Layer 4 of a small transformer language model trained on English Wikipedia (9 layers, counted from 0, width 64).
Take only the direct path to the model's output, skipping the later layers: a vector added to the residual stream pushes a token's score in proportion to its dot product with that token's output vector.

Output vectors of the tokens that the questions are about. A number n stands for n times 0.0046.
" =": 233 -248 225 -41 146 5 -353 109 227 82 145 -194 -24 25 -41 -72 218 -159 -110 -160 -32 -105 17 66 -348 -84 203 12 56 -110 -46 -13 1 -111 126 -68 -54 24 -69 152 133 188 11 -148 -14 225 -134 36 160 39 157 -236 -56 -8 -112 -27 5 -17 6 170 58 142 -44 -166
" when": -118 67 172 -20 -174 -77 106 30 -33 -38 -57 31 -58 -1 10 -183 -55 -28 27 -184 -28 147 -95 127 7 -105 36 28 -114 108 118 44 -99 69 60 64 150 -62 -2 56 49 -21 -12 -48 4 -26 1 89 -34 123 105 -163 86 52 -88 -57 -65 4 71 46 -94 -8 69 -10
" St": 112 -18 -93 56 -57 48 29 4 19 66 26 -19 39 -54 -15 -91 -116 60 85 -54 164 -36 -11 -22 107 99 5 47 7 31 -28 23 35 -21 83 -80 -19 -70 60 -42 0 -2 -77 -23 -27 -10 -37 42 -24 -121 -69 -24 -89 -68 140 24 -22 67 -132 55 -32 56 8 8
" Mean": 197 -58 -184 185 -118 -81 111 -119 -101 14 187 90 77 -18 -84 45 87 -104 130 -89 45 -69 -95 -5 -155 91 29 -76 172 74 49 -85 -21 30 221 4 93 -217 -38 48 88 -258 -124 232 13 20 -184 139 37 -67 19 -101 -32 -174 -5 63 -79 84 -74 133 77 48 17 -140
"burg": -58 -67 -84 190 77 -165 19 -25 73 137 -70 23 -6 -69 -171 -5 -76 -191 91 58 -132 106 -112 2 -239 -55 -51 5 -305 153 -135 -182 323 291 96 -133 252 -188 -63 65 67 -127 4 -13 80 48 -104 -87 214 -122 -76 -25 -48 9 83 7 -21 105 99 138 236 -93 57 191
" Spacew": 45 -146 -98 219 -284 -278 176 -46 -124 289 315 9 208 -231 -295 49 -86 -258 207 -138 -238 -60 -320 -177 -377 184 -358 94 -90 408 -135 -239 159 175 242 -18 343 -143 -275 -21 478 -197 53 70 146 158 -209 -144 121 -138 146 -161 264 230 -205 132 -104 267 166 224 152 -36 174 -275
" Ta": 12 -111 -56 -41 -85 -69 81 -1 -112 -30 65 10 105 124 -148 -64 -85 79 31 5 -90 -165 -95 28 -36 -54 -35 7 43 73 -1 -77 120 113 5 -63 129 -69 -47 -93 77 45 -51 55 154 100 -36 35 8 -10 11 47 108 25 -146 15 3 47 -94 54 70 -29 57 54
" ==": 214 -110 159 -135 -72 71 -197 16 120 154 54 110 -60 70 -87 -14 -32 -103 -90 -90 -52 -154 -118 -32 -219 -88 26 73 -17 129 -99 -101 -21 -108 262 195 89 -138 -81 99 126 80 -80 82 178 -52 108 154 221 -163 123 -280 -114 9 73 -57 -10 -174 71 89 -26 111 40 -134
"lan": 61 -290 77 14 -80 -261 151 7 33 55 7 50 -78 20 -73 -8 64 55 29 46 -193 -53 -132 -101 -108 74 15 -76 -89 214 -249 7 191 128 29 -19 -15 -19 -102 155 88 -109 22 -53 68 28 100 43 -108 -127 102 127 64 100 -235 79 -24 120 188 31 -92 90 33 -70
"Personal": 80 -33 208 -27 -368 -186 -195 -320 41 223 306 -177 197 -70 -132 238 101 45 266 -45 -74 -9 61 -171 -125 71 -51 -99 -42 141 -63 -64 -26 -32 86 33 100 -280 -182 -66 82 -5 -147 384 -27 55 -93 151 -103 -149 55 1 38 -92 -143 65 -143 72 170 133 290 138 34 -125
"ł": 131 -158 23 248 -144 -124 64 -60 -52 87 -26 38 -124 -65 -147 44 101 73 166 -5 16 2 -245 -176 -185 62 -51 -39 -3 -36 19 -88 225 -55 -34 -251 62 -233 -174 87 98 -24 9 -42 48 38 7 183 -73 -70 71 145 -15 164 94 -47 -22 100 108 135 70 1 -8 58
" GF": 180 -234 -28 223 -67 -216 -153 -167 -77 114 254 98 16 -163 -129 -43 -149 -133 45 -12 32 -12 -183 24 -166 10 -59 -73 -53 194 -61 -74 194 80 150 -210 164 -102 -68 306 265 -180 -154 109 -50 -117 -229 183 -206 -151 283 4 -56 285 192 123 101 114 27 97 76 108 42 -316
" upon": -48 8 125 19 -159 -109 15 -83 -82 -80 -1 21 40 24 47 12 52 -82 116 -221 -50 106 -104 -84 -94 -56 42 -29 -125 171 130 -4 -56 132 161 112 151 -164 -37 -24 25 -103 13 77 -127 89 -40 34 40 172 37 -219 -16 157 -89 -36 -67 51 48 10 65 -48 69 67
" No": 83 131 -62 -136 -132 -11 -77 -78 -43 -22 122 71 3 -145 -145 64 -163 -82 133 -24 126 -80 -5 -33 36 78 23 35 -75 -1 123 -28 50 -6 60 -36 18 -6 33 37 56 9 -55 151 38 31 -29 44 83 -24 -17 -96 -42 -76 41 40 39 26 -33 63 -110 -3 -6 30
"rah": -61 35 -35 90 -167 74 29 -90 27 14 -32 49 -133 34 -118 -196 10 -177 -6 -101 -28 -55 -158 -135 9 108 -51 52 1 182 -71 -201 -10 21 56 -144 190 -184 -139 62 80 -26 28 184 186 68 126 -165 -76 -37 77 38 306 91 -190 88 -46 194 97 116 108 52 39 -89
"|---|---|---|---|---|---|": -26 -71 46 129 -216 -158 -202 35 -67 48 162 63 -43 -110 -2 43 77 -123 -79 -9 -51 126 -92 158 -243 -74 -48 -6 -196 174 -44 -265 82 104 30 106 66 7 -183 276 273 -134 -128 104 206 104 -123 25 -80 -77 322 104 -88 -128 89 71 148 -63 177 40 -101 133 19 -317
" fell": 61 -191 21 31 -152 -77 67 -37 -143 58 17 113 2 75 -150 50 -15 54 190 -65 -136 92 9 30 -83 63 -133 -21 -40 41 -14 -77 -12 172 -44 -47 96 -96 -81 165 120 -17 19 101 55 -5 -62 91 -77 59 31 -36 -63 -92 -61 -17 16 -51 14 -43 129 39 43 12
" ====": 164 77 -21 -204 -82 14 -15 29 115 96 127 49 -60 86 2 -129 27 -138 130 -30 -136 -304 -175 47 -353 -144 -82 224 -23 104 -68 -234 78 50 304 263 192 -174 -70 174 220 -72 -97 125 57 56 -90 85 35 -59 134 -101 -70 66 23 19 -50 -157 7 22 81 110 -39 -217
" Ho": 102 -83 16 92 -38 -75 -10 -8 -58 49 36 79 49 100 -141 -142 -75 48 151 -17 -46 -79 -125 25 -156 10 -5 -81 78 90 -63 -11 100 82 38 1 71 -92 -13 -58 140 -26 -101 -56 88 106 -73 -46 108 -192 -120 10 145 5 -60 55 -52 77 -5 116 59 30 41 -92
" |": 66 144 16 30 47 -17 -143 155 26 -66 -2 -132 -103 83 174 -123 126 -180 -63 21 40 -185 -48 76 48 -69 154 46 -134 -34 67 70 -107 16 -110 56 -86 127 -25 122 -13 -22 123 -134 -60 -37 -25 -11 22 241 9 112 -183 -179 136 171 35 -165 -153 16 -100 259 21 -151
" arms": -135 -99 207 176 -93 -126 -38 -200 -32 101 194 -105 123 24 -90 63 16 -167 181 15 42 97 -339 106 -324 167 -55 67 -39 194 -251 23 179 72 73 -212 24 -150 -67 -13 185 -62 -58 158 289 -51 -14 -136 70 -225 70 9 84 252 -125 -91 -112 -137 209 -99 55 273 36 -187
"aron": 73 -56 63 242 -190 -173 134 9 -109 80 9 -15 119 -62 -73 36 -135 91 174 -51 -54 -96 -95 69 52 -23 -163 92 -77 51 -247 -70 83 294 126 -61 -100 -236 -216 -60 207 -125 9 -31 9 144 77 93 -2 -65 27 -132 2 150 -209 60 33 253 115 88 -41 65 19 -178
" Nick": 13 -10 61 -12 -170 -91 -112 -158 104 71 86 -119 89 -168 -236 89 -84 -4 152 -135 22 11 -105 -160 48 164 -1 -32 15 19 31 -94 49 106 79 59 -10 -62 -6 -27 77 -225 -26 130 -8 174 27 -51 35 65 54 34 -11 -36 -4 86 -78 67 -25 109 168 52 78 -159
" went": 32 -98 92 -86 -79 -74 7 -49 -38 160 -11 60 -26 128 -111 -26 17 48 153 -152 -237 83 -3 42 -103 60 -165 -76 29 -16 0 -194 25 119 -38 -22 162 -94 -46 69 213 8 47 116 0 115 -36 129 -59 -28 36 -22 5 -164 5 9 -15 -18 95 14 24 64 59 -138

Output weights of attention head 0. The head adds the sum of these rows, row i times number i of z. A number n stands for n times 0.0037.
o0: -51 -71 104 52 -3 -67 -2 36 -149 -55 -45 151 -27 -58 -133 57 -161 -107 -114 148 127 -197 -116 60 125 -122 35 23 65 52 -114 72 88 61 52 -44 55 6 -52 -30 56 84 -41 -4 -23 16 15 25 -10 -27 79 253 -116 -42 15 29 41 -111 -99 66 -73 15 1 190
o1: 159 -118 -93 105 14 -7 -66 32 82 5 83 -55 67 -49 90 -78 100 14 -36 -132 -119 160 123 -93 -49 92 -103 139 -128 4 -14 30 126 -42 -87 109 -191 -117 -30 -40 -122 -46 85 -34 -161 0 -47 -81 91 44 79 -63 -12 -55 33 88 117 -81 -115 63 67 -5 196 64
o2: -96 -12 -58 61 -159 -51 -34 88 56 76 72 4 -34 -85 59 -25 129 -23 40 -79 -64 199 39 28 120 15 31 -27 14 -78 30 -92 -42 -45 63 -106 -45 99 -140 106 -32 -45 84 85 -95 49 -22 -59 66 66 104 3 -66 75 74 44 -84 -64 1 -11 -76 -12 -74 -53
o3: -13 109 -14 -64 28 -71 -116 -72 85 55 90 135 -51 65 111 133 -77 -6 30 2 -66 62 128 -75 -33 -45 95 -86 -60 -90 149 -134 87 37 48 10 14 -40 101 -140 44 46 46 -26 -89 -104 -35 146 -12 127 108 -129 -182 -63 -199 6 -79 33 86 -70 64 -6 175 -209
o4: -144 82 -57 -5 -56 -10 -109 165 14 -58 82 0 6 154 11 14 -27 17 -158 81 118 98 -22 -150 74 -14 117 -175 59 -19 475 238 21 -131 2 -158 -42 32 97 -103 -33 -37 -22 -29 -132 -81 -168 8 -22 225 188 137 -172 132 -90 62 -250 148 -4 -129 37 40 -31 -224
o5: 106 211 -16 -11 92 73 148 16 55 -53 124 69 4 -11 20 -73 64 -110 324 47 71 6 -99 -76 -53 -63 77 49 -23 38 102 -34 -42 -76 99 -47 1 16 68 -121 184 -5 -73 -188 10 -23 -148 85 55 -10 -114 -265 209 -305 -106 -206 -7 47 -160 87 -60 17 -30 30
o6: -215 49 -97 -60 -26 219 171 190 8 -181 -264 -100 20 62 -117 -39 19 114 -114 -21 124 -101 -115 -45 16 19 27 40 -193 62 -20 161 -29 -5 24 17 -1 58 49 -2 -63 10 50 106 -97 58 -179 39 -119 44 58 -81 98 18 194 56 42 52 169 -71 -58 -68 -41 98
o7: 45 16 91 13 -163 -103 -60 -182 -96 72 56 73 -31 -160 -19 -49 -113 -1 7 -46 -56 126 0 -70 124 226 -112 -58 52 55 355 -68 98 31 -28 266 -82 -118 -88 48 -5 7 -126 208 -67 159 72 21 8 110 79 -61 -17 -22 -77 -35 -113 -48 -88 -28 -88 -22 65 65
o8: -101 -55 -136 -31 1 9 -5 97 114 -133 -17 -8 -56 84 111 -154 88 59 -81 -169 -39 18 138 -45 -77 86 40 191 2 -65 -25 -27 -16 13 -63 7 143 103 -117 217 -66 -108 -70 21 -32 66 -77 -87 -113 27 157 -46 182 69 150 -72 111 -29 -24 -24 178 -83 -108 -69
o9: -17 -90 -101 6 -82 165 -36 -131 3 10 124 -89 -39 -12 10 -101 -43 106 0 -14 -54 -66 37 -84 -65 122 60 14 41 66 79 141 204 -109 -156 67 -109 -87 -37 -54 59 -5 -54 87 -59 2 -45 92 52 -2 -147 95 109 -20 79 -48 112 93 -142 -152 47 10 -75 238
o10: 60 190 6 -54 -139 69 -256 -47 -116 -140 238 -48 -14 42 -13 -23 61 -19 73 -94 123 83 131 42 -49 30 121 125 -53 103 11 -65 -65 -4 33 -95 101 59 107 79 22 26 -215 -82 -31 -395 15 140 -2 27 -36 -95 124 -91 13 -230 21 44 -139 93 112 -95 128 9
o11: 66 -175 168 102 81 -76 -61 -36 -156 3 35 61 -39 -123 -111 88 -52 -121 27 171 -42 -24 106 107 -9 -1 -1 11 42 -12 -219 52 -17 65 -38 -20 3 -49 3 24 -45 140 -23 -51 -49 -12 31 -54 80 -24 -136 105 -8 -107 -16 -12 156 -84 71 58 -31 -10 50 92
o12: 73 15 -67 152 124 45 96 -7 -9 24 92 222 -3 -3 -104 42 16 -16 -43 173 -107 171 15 81 -42 -90 12 -65 -37 -169 198 23 -230 -154 -35 -172 -81 71 21 -20 13 35 -68 -219 131 138 171 229 -14 -64 -26 44 -26 -252 -50 48 -116 15 -42 15 -73 -5 -167 79
o13: -78 -14 -121 -83 66 150 177 78 49 -43 -128 -51 -38 118 -37 22 1 103 -109 5 -94 -25 -53 -28 139 105 111 -49 14 -83 -109 -180 -102 42 49 -89 188 -94 -78 158 -19 -104 46 -93 68 193 272 -6 -8 -120 -69 -18 18 71 17 44 55 -69 62 -53 224 -30 -246 2
o14: 5 -55 136 40 -123 -355 -150 -86 32 -134 -46 -162 -4 30 -17 65 -41 91 73 -145 180 -8 86 -172 -43 240 -44 -223 -4 47 -67 135 146 -19 -45 168 -140 -110 -8 89 -2 -63 19 95 -81 148 103 -68 41 112 -78 93 33 100 44 134 2 26 -5 -76 -33 91 -8 2
o15: -163 19 6 94 -117 122 -112 -115 -180 -76 45 -70 -26 -87 -110 -77 54 -181 89 34 11 -23 31 -42 135 191 105 -93 11 16 59 0 -53 143 -130 168 18 124 -122 31 -28 130 -139 195 18 -62 80 -23 27 -102 -7 94 154 33 150 -19 -21 -229 52 12 -141 -104 180 57
o16: -59 3 -47 -44 103 -65 104 144 103 -204 29 56 -44 87 110 3 65 26 -6 -88 120 -33 46 17 -217 -179 126 91 -63 18 -56 57 107 -14 -10 -145 -50 150 -15 2 29 -16 21 -135 -175 -72 -168 75 -123 155 87 -35 29 -34 47 -73 51 106 -79 17 85 26 -56 -28
o17: 22 17 -15 -21 22 7 55 4 29 0 59 0 -44 -22 5 18 86 -100 69 24 -1 16 78 -61 27 32 -96 28 12 8 12 -99 -32 41 -35 12 21 27 -36 13 -6 74 71 -22 -55 -39 -124 -32 34 24 -19 -93 39 -128 -30 -34 32 -10 60 14 -40 68 46 -55
o18: 77 -140 140 -84 247 -146 143 132 -40 -126 -286 -14 -179 36 -28 106 -21 -126 -68 81 -18 -73 -118 -23 136 -103 -117 94 16 -9 24 180 -59 176 -12 47 14 -155 27 95 -76 172 162 -96 66 298 -69 -108 7 111 -87 38 53 -270 -133 -41 185 -11 31 -10 -173 42 9 101
o19: 99 -101 39 -39 -51 45 -81 -99 -97 4 -63 -167 51 111 125 -63 -103 -68 68 -30 -30 -173 -129 171 -82 -7 306 99 -101 70 -62 -130 72 204 -2 97 -179 -193 61 0 -104 252 93 4 -88 -178 -16 97 187 -81 -151 -131 -20 81 -57 -1 -19 -42 65 55 -2 146 265 126
o20: 20 51 16 69 -175 80 -142 7 -124 -140 -174 -97 24 69 -34 -42 -44 -48 -68 -63 59 41 14 -126 -43 73 199 69 -185 9 229 170 0 21 63 124 26 -5 15 45 65 11 -106 20 185 32 -26 -42 -77 -11 125 -81 109 70 125 -25 -50 -124 -77 -18 -40 -7 143 -120
o21: -97 -146 183 -46 -24 -114 9 25 -203 -9 -82 -11 -4 -108 -250 67 -2 72 -39 156 41 128 -46 -46 199 -8 -133 -6 111 -18 56 98 -100 63 -13 36 -1 34 95 -16 -30 122 -9 223 109 -97 -79 -236 5 23 7 107 161 -2 -94 -101 -48 -34 78 120 -136 -39 -17 91
o22: -46 4 -86 -45 38 56 60 -46 47 37 -88 -6 78 -42 -50 56 -76 115 -114 -7 -28 -64 -132 38 54 -56 17 -85 -86 36 -31 -68 -19 11 -38 -23 11 -35 73 -5 -21 -44 30 64 191 -65 169 -44 -34 8 37 -47 -118 80 -95 60 -57 61 135 16 100 36 11 57
o23: 45 -107 -146 67 -116 46 -133 -74 23 -143 127 -63 -180 18 -175 -5 118 118 4 -230 99 190 192 161 6 145 10 106 -135 -32 143 -248 -171 15 -187 -137 61 44 136 329 -62 173 137 -43 5 -122 32 167 26 60 64 -39 -67 -361 -52 2 88 -77 5 1 161 36 50 -161
o24: -64 -8 -50 62 -159 -71 -116 3 38 -30 89 155 61 -150 -86 36 -20 73 -122 -46 98 123 -199 28 117 -1 -37 -42 -66 166 -124 -32 13 -110 5 -106 57 63 -22 62 130 -124 -17 72 158 -181 129 -42 -63 118 170 -17 -152 87 8 52 -150 -41 -195 190 39 39 2 136
o25: -56 9 -20 -151 -14 35 116 115 -25 -77 51 75 -4 -138 30 59 100 -84 -71 39 3 -99 98 -68 134 -38 -59 112 56 -2 35 -161 30 0 179 -15 81 45 2 -13 -26 38 28 57 -298 -121 -241 -102 149 56 127 -117 22 -33 -1 4 20 -138 70 32 85 -10 -41 48
o26: -102 -297 -11 -72 19 86 -88 70 -132 -70 -72 -73 -21 94 -32 -29 18 111 -128 -70 -49 71 92 139 -107 -215 197 149 -163 -11 71 95 27 124 -138 -71 118 39 140 57 -69 154 -46 124 -11 -251 -26 39 -120 -32 129 2 17 181 -46 -83 -17 12 82 63 158 -113 92 15
o27: 3 66 -25 -101 -238 -91 -154 5 124 -111 -80 4 -33 -112 7 124 59 201 -199 -180 225 -111 -47 141 -15 31 -142 80 -57 170 -188 -56 3 -152 -19 -30 -66 63 177 62 16 83 276 54 -103 -2 -215 147 18 190 39 -6 -209 -129 60 217 22 108 -50 -30 -72 144 95 -30
o28: 21 -32 178 -52 38 -198 139 -18 5 71 -143 170 -107 64 5 245 -71 -117 47 114 -33 -34 293 -48 -102 36 -231 -142 17 -73 -37 -198 -61 74 93 119 222 -8 -56 99 -3 96 51 -51 -133 169 -34 7 -73 -96 -1 -13 -92 93 -5 11 -46 -40 284 -168 31 -17 -1 -164
o29: -118 -9 26 -9 -73 -25 -19 48 -26 37 -149 -43 -9 -22 -48 76 -32 -29 192 5 59 -92 -52 129 56 -155 309 -212 -92 -47 64 -19 51 88 -21 -30 -94 -61 30 -32 -15 189 43 47 -169 209 181 167 126 -88 -21 122 -94 59 -77 -9 -90 3 -19 -84 -142 -173 158 142
o30: -97 226 -26 -31 -20 196 56 73 -16 -91 37 11 60 -157 25 -209 -4 -76 -45 86 28 -15 -39 50 79 -10 59 6 42 -8 206 -29 -46 -19 123 78 -86 111 -2 -18 -114 23 -33 -76 -157 -61 -99 44 24 112 32 -74 161 68 50 -113 -64 -54 -2 -45 -16 -175 58 46
o31: 10 -195 -40 115 29 -144 10 -34 -42 27 161 87 -93 -66 48 -42 134 116 -16 -54 -170 151 136 26 -64 -105 36 126 -32 -51 -54 188 85 -101 -262 -80 -151 131 -50 -92 5 -42 -83 22 -19 -40 31 38 27 125 11 106 -64 -115 23 6 51 46 -146 10 44 87 -54 250

Each question shows a token from some text and the vector z that the head gathered there. A number n stands for n times 0.0049.

" forms": 148 84 -34 -126 -70 231 -69 90 -48 -118 87 -116 79 4 -4 -152 41 -42 77 23 69 -90 -108 147 164 -178 -65 -126 -43 81 -69 -196
Which two tokens does it push up most, strongest first? " Mean", " =="

"hn": 197 35 -95 -122 -130 45 -203 14 -30 -57 31 -100 -58 89 185 -189 31 -134 -26 36 43 -261 -71 197 191 -357 -25 -62 13 124 -298 -259
Which of these tokens does it push down most? " when"

" there": 81 -6 -73 -93 0 79 -117 159 -54 71 106 -12 -17 82 135 -116 -112 -89 140 6 193 -26 -103 337 46 -334 11 -70 -30 116 -222 -194
Which of these tokens does it push down most? " ===="

" I": 153 -18 -59 -79 -22 89 -84 87 -38 -31 25 -18 11 88 91 -148 -9 -68 135 -35 102 -139 -101 289 86 -327 -49 -57 17 114 -216 -235
Which of these tokens does it push down most? " upon"

"hen": 119 -49 -62 -103 43 -6 1 4 -8 2 6 -95 -28 187 63 -214 -5 -151 64 -26 156 -189 -6 152 161 -333 17 -13 -23 77 -228 -266
Which of these tokens does it push down most? " No"

" \"": 143 89 -118 -231 -151 224 -133 86 26 -46 42 -77 -5 143 189 -120 34 -59 159 -21 136 -190 -144 95 138 -277 -156 -255 -48 -33 -169 -269
Which two tokens does it push up most, strongest first? " Spacew", " Ho"

" many": 133 91 -45 -102 -72 268 -79 65 -51 -129 86 -109 103 15 -17 -176 57 -23 92 -2 54 -123 -119 184 143 -190 -76 -126 -37 78 -85 -206
Pushed up most: " Mean"

"w": 136 120 -133 -141 -128 226 -11 9 -40 -46 118 -113 -5 114 92 -209 93 -94 47 104 90 -219 -105 141 123 -169 -66 -25 -88 62 -95 -250
Pushed up most: " ===="

"il": 364 11 -138 -146 46 161 -60 101 -132 -128 7 -134 -167 7 155 -270 73 -143 218 62 213 -223 -14 58 383 -363 -79 -100 -122 96 -287 -399
Which of these tokens does it push down most? " went"

" of": 141 71 -45 -128 -58 224 -43 69 -36 -99 61 -139 50 25 77 -126 55 -57 45 -19 85 -144 -109 172 173 -227 -77 -87 -54 121 -108 -224
Pushed up most: " Mean"

" an": 287 -34 -141 -85 -54 327 -189 162 -308 -46 146 55 110 -155 10 -157 -29 -111 148 22 -11 -61 -80 -30 244 -266 -160 -185 -162 160 -96 -200
Which of these tokens does it push down most? "|---|---|---|---|---|---|"

" already": 183 94 -67 -63 -22 229 25 158 -94 -52 92 -127 16 -75 108 -112 80 -84 23 36 115 -130 -111 119 186 -160 -52 -3 -80 177 -65 -167
Which of these tokens does it push down most? "lan"

" towards": 164 74 -91 -180 -193 140 -128 -6 9 -111 70 -87 -37 147 114 -78 11 -68 51 49 125 -221 -65 115 232 -270 -53 -207 -15 24 -187 -310
Pushed up most: " Spacew"

" 2016": 243 -51 -48 -122 -13 67 -37 36 -12 -76 74 -7 29 119 5 -83 44 -45 167 -40 82 -44 -85 351 124 -173 87 -79 2 139 -198 -196
Which of these tokens does it push down most? " Spacew"

" was": 183 107 -74 -103 -66 214 23 85 -72 -50 77 -116 8 -1 105 -138 83 -95 5 34 99 -164 -100 108 203 -161 -77 -2 -98 125 -79 -196
Which of these tokens does it push down most? " went"

"ine": 251 42 -122 -204 -85 140 13 16 -38 3 122 -1 -71 94 65 -200 29 -124 196 73 149 -113 -46 219 253 -329 30 -68 -204 91 -218 -277
Which of these tokens does it push down most? "Personal"

".": 135 -29 -19 -65 -21 1 -81 84 14 -63 48 -16 36 167 80 -57 -28 -38 88 -68 117 -117 -96 419 70 -240 50 -74 109 111 -243 -227
Pushed up most: "|---|---|---|---|---|---|"

"ster": 199 34 -52 -71 30 183 -72 113 -146 7 47 -99 -62 -35 28 -127 -10 -82 36 3 101 -127 -74 74 253 -240 -100 -23 -143 133 -130 -236
Which of these tokens does it push down most? " went"

" operating": 233 4 -79 -171 36 107 -30 42 -89 -60 83 -116 -122 145 95 -150 15 -128 120 98 200 -87 -29 179 405 -329 60 -106 -182 10 -284 -330
Which of these tokens does it push down most? " went"

" gr": 305 -33 -118 -71 42 77 -61 170 -92 -49 -28 -72 -60 4 97 -115 -42 -116 183 -53 196 -61 -6 134 264 -334 -37 -125 -87 134 -217 -339
Which of these tokens does it push down most? " ="

" in": 173 71 -66 -113 -5 122 123 125 -5 -54 77 -115 -60 35 48 -51 92 -91 97 83 155 -94 -82 90 109 -93 65 -67 -58 180 19 -195
Which two tokens does it push up most, strongest first? " when", " upon"

" On": 124 -7 -73 -87 -106 26 -53 83 33 -42 64 23 -25 174 92 -51 -29 -18 146 2 111 -159 -122 396 -3 -236 47 -76 118 95 -223 -272
Pushed up most: " went"

" groups": 234 -19 -155 -211 32 89 41 54 -30 -46 117 -133 -79 81 26 -121 0 -110 133 34 157 -30 -37 209 185 -267 64 -95 -142 47 -160 -305
Pushed up most: "rah"

"?": 190 -37 -100 -240 16 7 115 -83 2 7 -31 -13 -62 110 28 -186 60 -116 185 -23 94 -105 -65 138 64 -253 51 37 -71 78 -202 -205
Pushed up most: "lan"

"ift": 132 105 -75 -141 -185 176 -157 -4 -10 -141 48 -116 -42 128 131 -127 8 -53 4 22 104 -258 -66 107 252 -262 -116 -170 0 -2 -197 -339
Pushed up most: " Spacew"

" His": 114 77 -42 -118 -60 98 -68 76 -48 8 22 -71 -41 125 9 -139 -50 -46 86 0 114 -184 -61 233 155 -257 -68 -65 -70 34 -188 -273
Which two tokens does it push up most, strongest first? " ==", "rah"

" after": 253 -12 -150 -99 -115 140 -77 94 -79 -89 156 0 -110 148 170 -119 -36 -119 120 58 199 -109 -14 215 370 -367 12 -182 -70 49 -319 -386
Which of these tokens does it push down most? " |"

" 11": 149 14 -92 -118 -31 100 51 -18 73 -3 67 -13 -85 124 60 -121 92 -35 243 74 166 -172 -148 263 -54 -188 70 -23 -1 147 -148 -247
Pushed up most: " ="

" 2": 160 -37 -63 -80 -74 42 -42 37 25 -77 65 30 -11 182 68 -74 18 -12 170 -7 88 -152 -140 395 -21 -194 51 -52 134 132 -199 -276
Pushed up most: " went"

" The": 227 20 -110 -94 -28 143 -104 102 -81 -77 -3 -97 -79 77 106 -249 -4 -89 217 46 172 -230 -51 199 240 -378 -87 -65 -74 35 -274 -369
Which two tokens does it push up most, strongest first? "aron", " =="

" a": 275 52 -67 -146 -118 140 -115 65 -124 -53 55 8 -38 54 -44 -114 -28 -59 201 57 99 -110 -34 141 299 -264 -29 -195 -147 35 -217 -257
Pushed up most: " arms"

" he": 279 -20 -80 -98 6 155 -70 78 -77 -9 33 -15 27 22 31 -177 67 -71 223 10 93 -102 -99 249 177 -326 -4 -97 -73 165 -206 -229
Pushed up most: "ł"

" for": 277 -23 -122 -171 -97 177 -93 60 -121 -58 117 -22 -39 103 -31 -117 -25 -90 185 78 127 -63 -33 146 318 -293 -4 -200 -164 22 -193 -313
Pushed up most: " arms"

" vote": 166 3 -89 -108 20 92 -3 55 -25 -28 110 -58 -68 45 2 -112 -19 -54 130 3 179 -105 -74 221 92 -205 21 -57 -43 83 -175 -292
Pushed up most: " =="

" earlier": 188 -48 -27 -80 67 171 -23 54 -42 -63 109 -111 -26 34 -105 -169 53 -36 131 4 75 -72 -73 167 132 -149 4 -85 -60 106 -46 -244
Pushed up most: " when"

" l": 267 -84 -49 -228 27 35 57 104 1 3 30 -75 -60 94 -17 -41 26 -147 146 -5 175 -41 -40 39 173 -196 64 -185 -115 136 -82 -247
Which two tokens does it push up most, strongest first? "rah", " Ta"

"ourn": 222 -11 -43 -122 33 88 -38 55 -38 -78 -27 -105 -34 106 29 -136 2 -82 134 -70 144 -112 -34 136 228 -266 -60 -99 -57 105 -180 -305
Pushed up most: "rah"

"L": 255 58 -46 -88 -6 146 -91 -45 -31 -122 76 4 -28 49 90 -229 131 -60 206 6 84 -120 -117 196 193 -184 20 -42 -54 127 -209 -201
Pushed up most: " ="

"ors": 236 26 -57 -90 23 141 -48 -29 -3 -95 89 -37 -63 64 89 -202 138 -73 195 25 132 -111 -107 186 173 -186 49 -52 -62 128 -188 -217
Which two tokens does it push up most, strongest first? " =", " |"

",": 178 15 -35 -112 -52 -6 -93 88 8 -15 63 -7 -21 131 65 -140 -61 -91 147 -36 138 -87 -69 348 163 -279 65 -44 -25 75 -251 -197
Which two tokens does it push up most, strongest first? "|---|---|---|---|---|---|", " fell"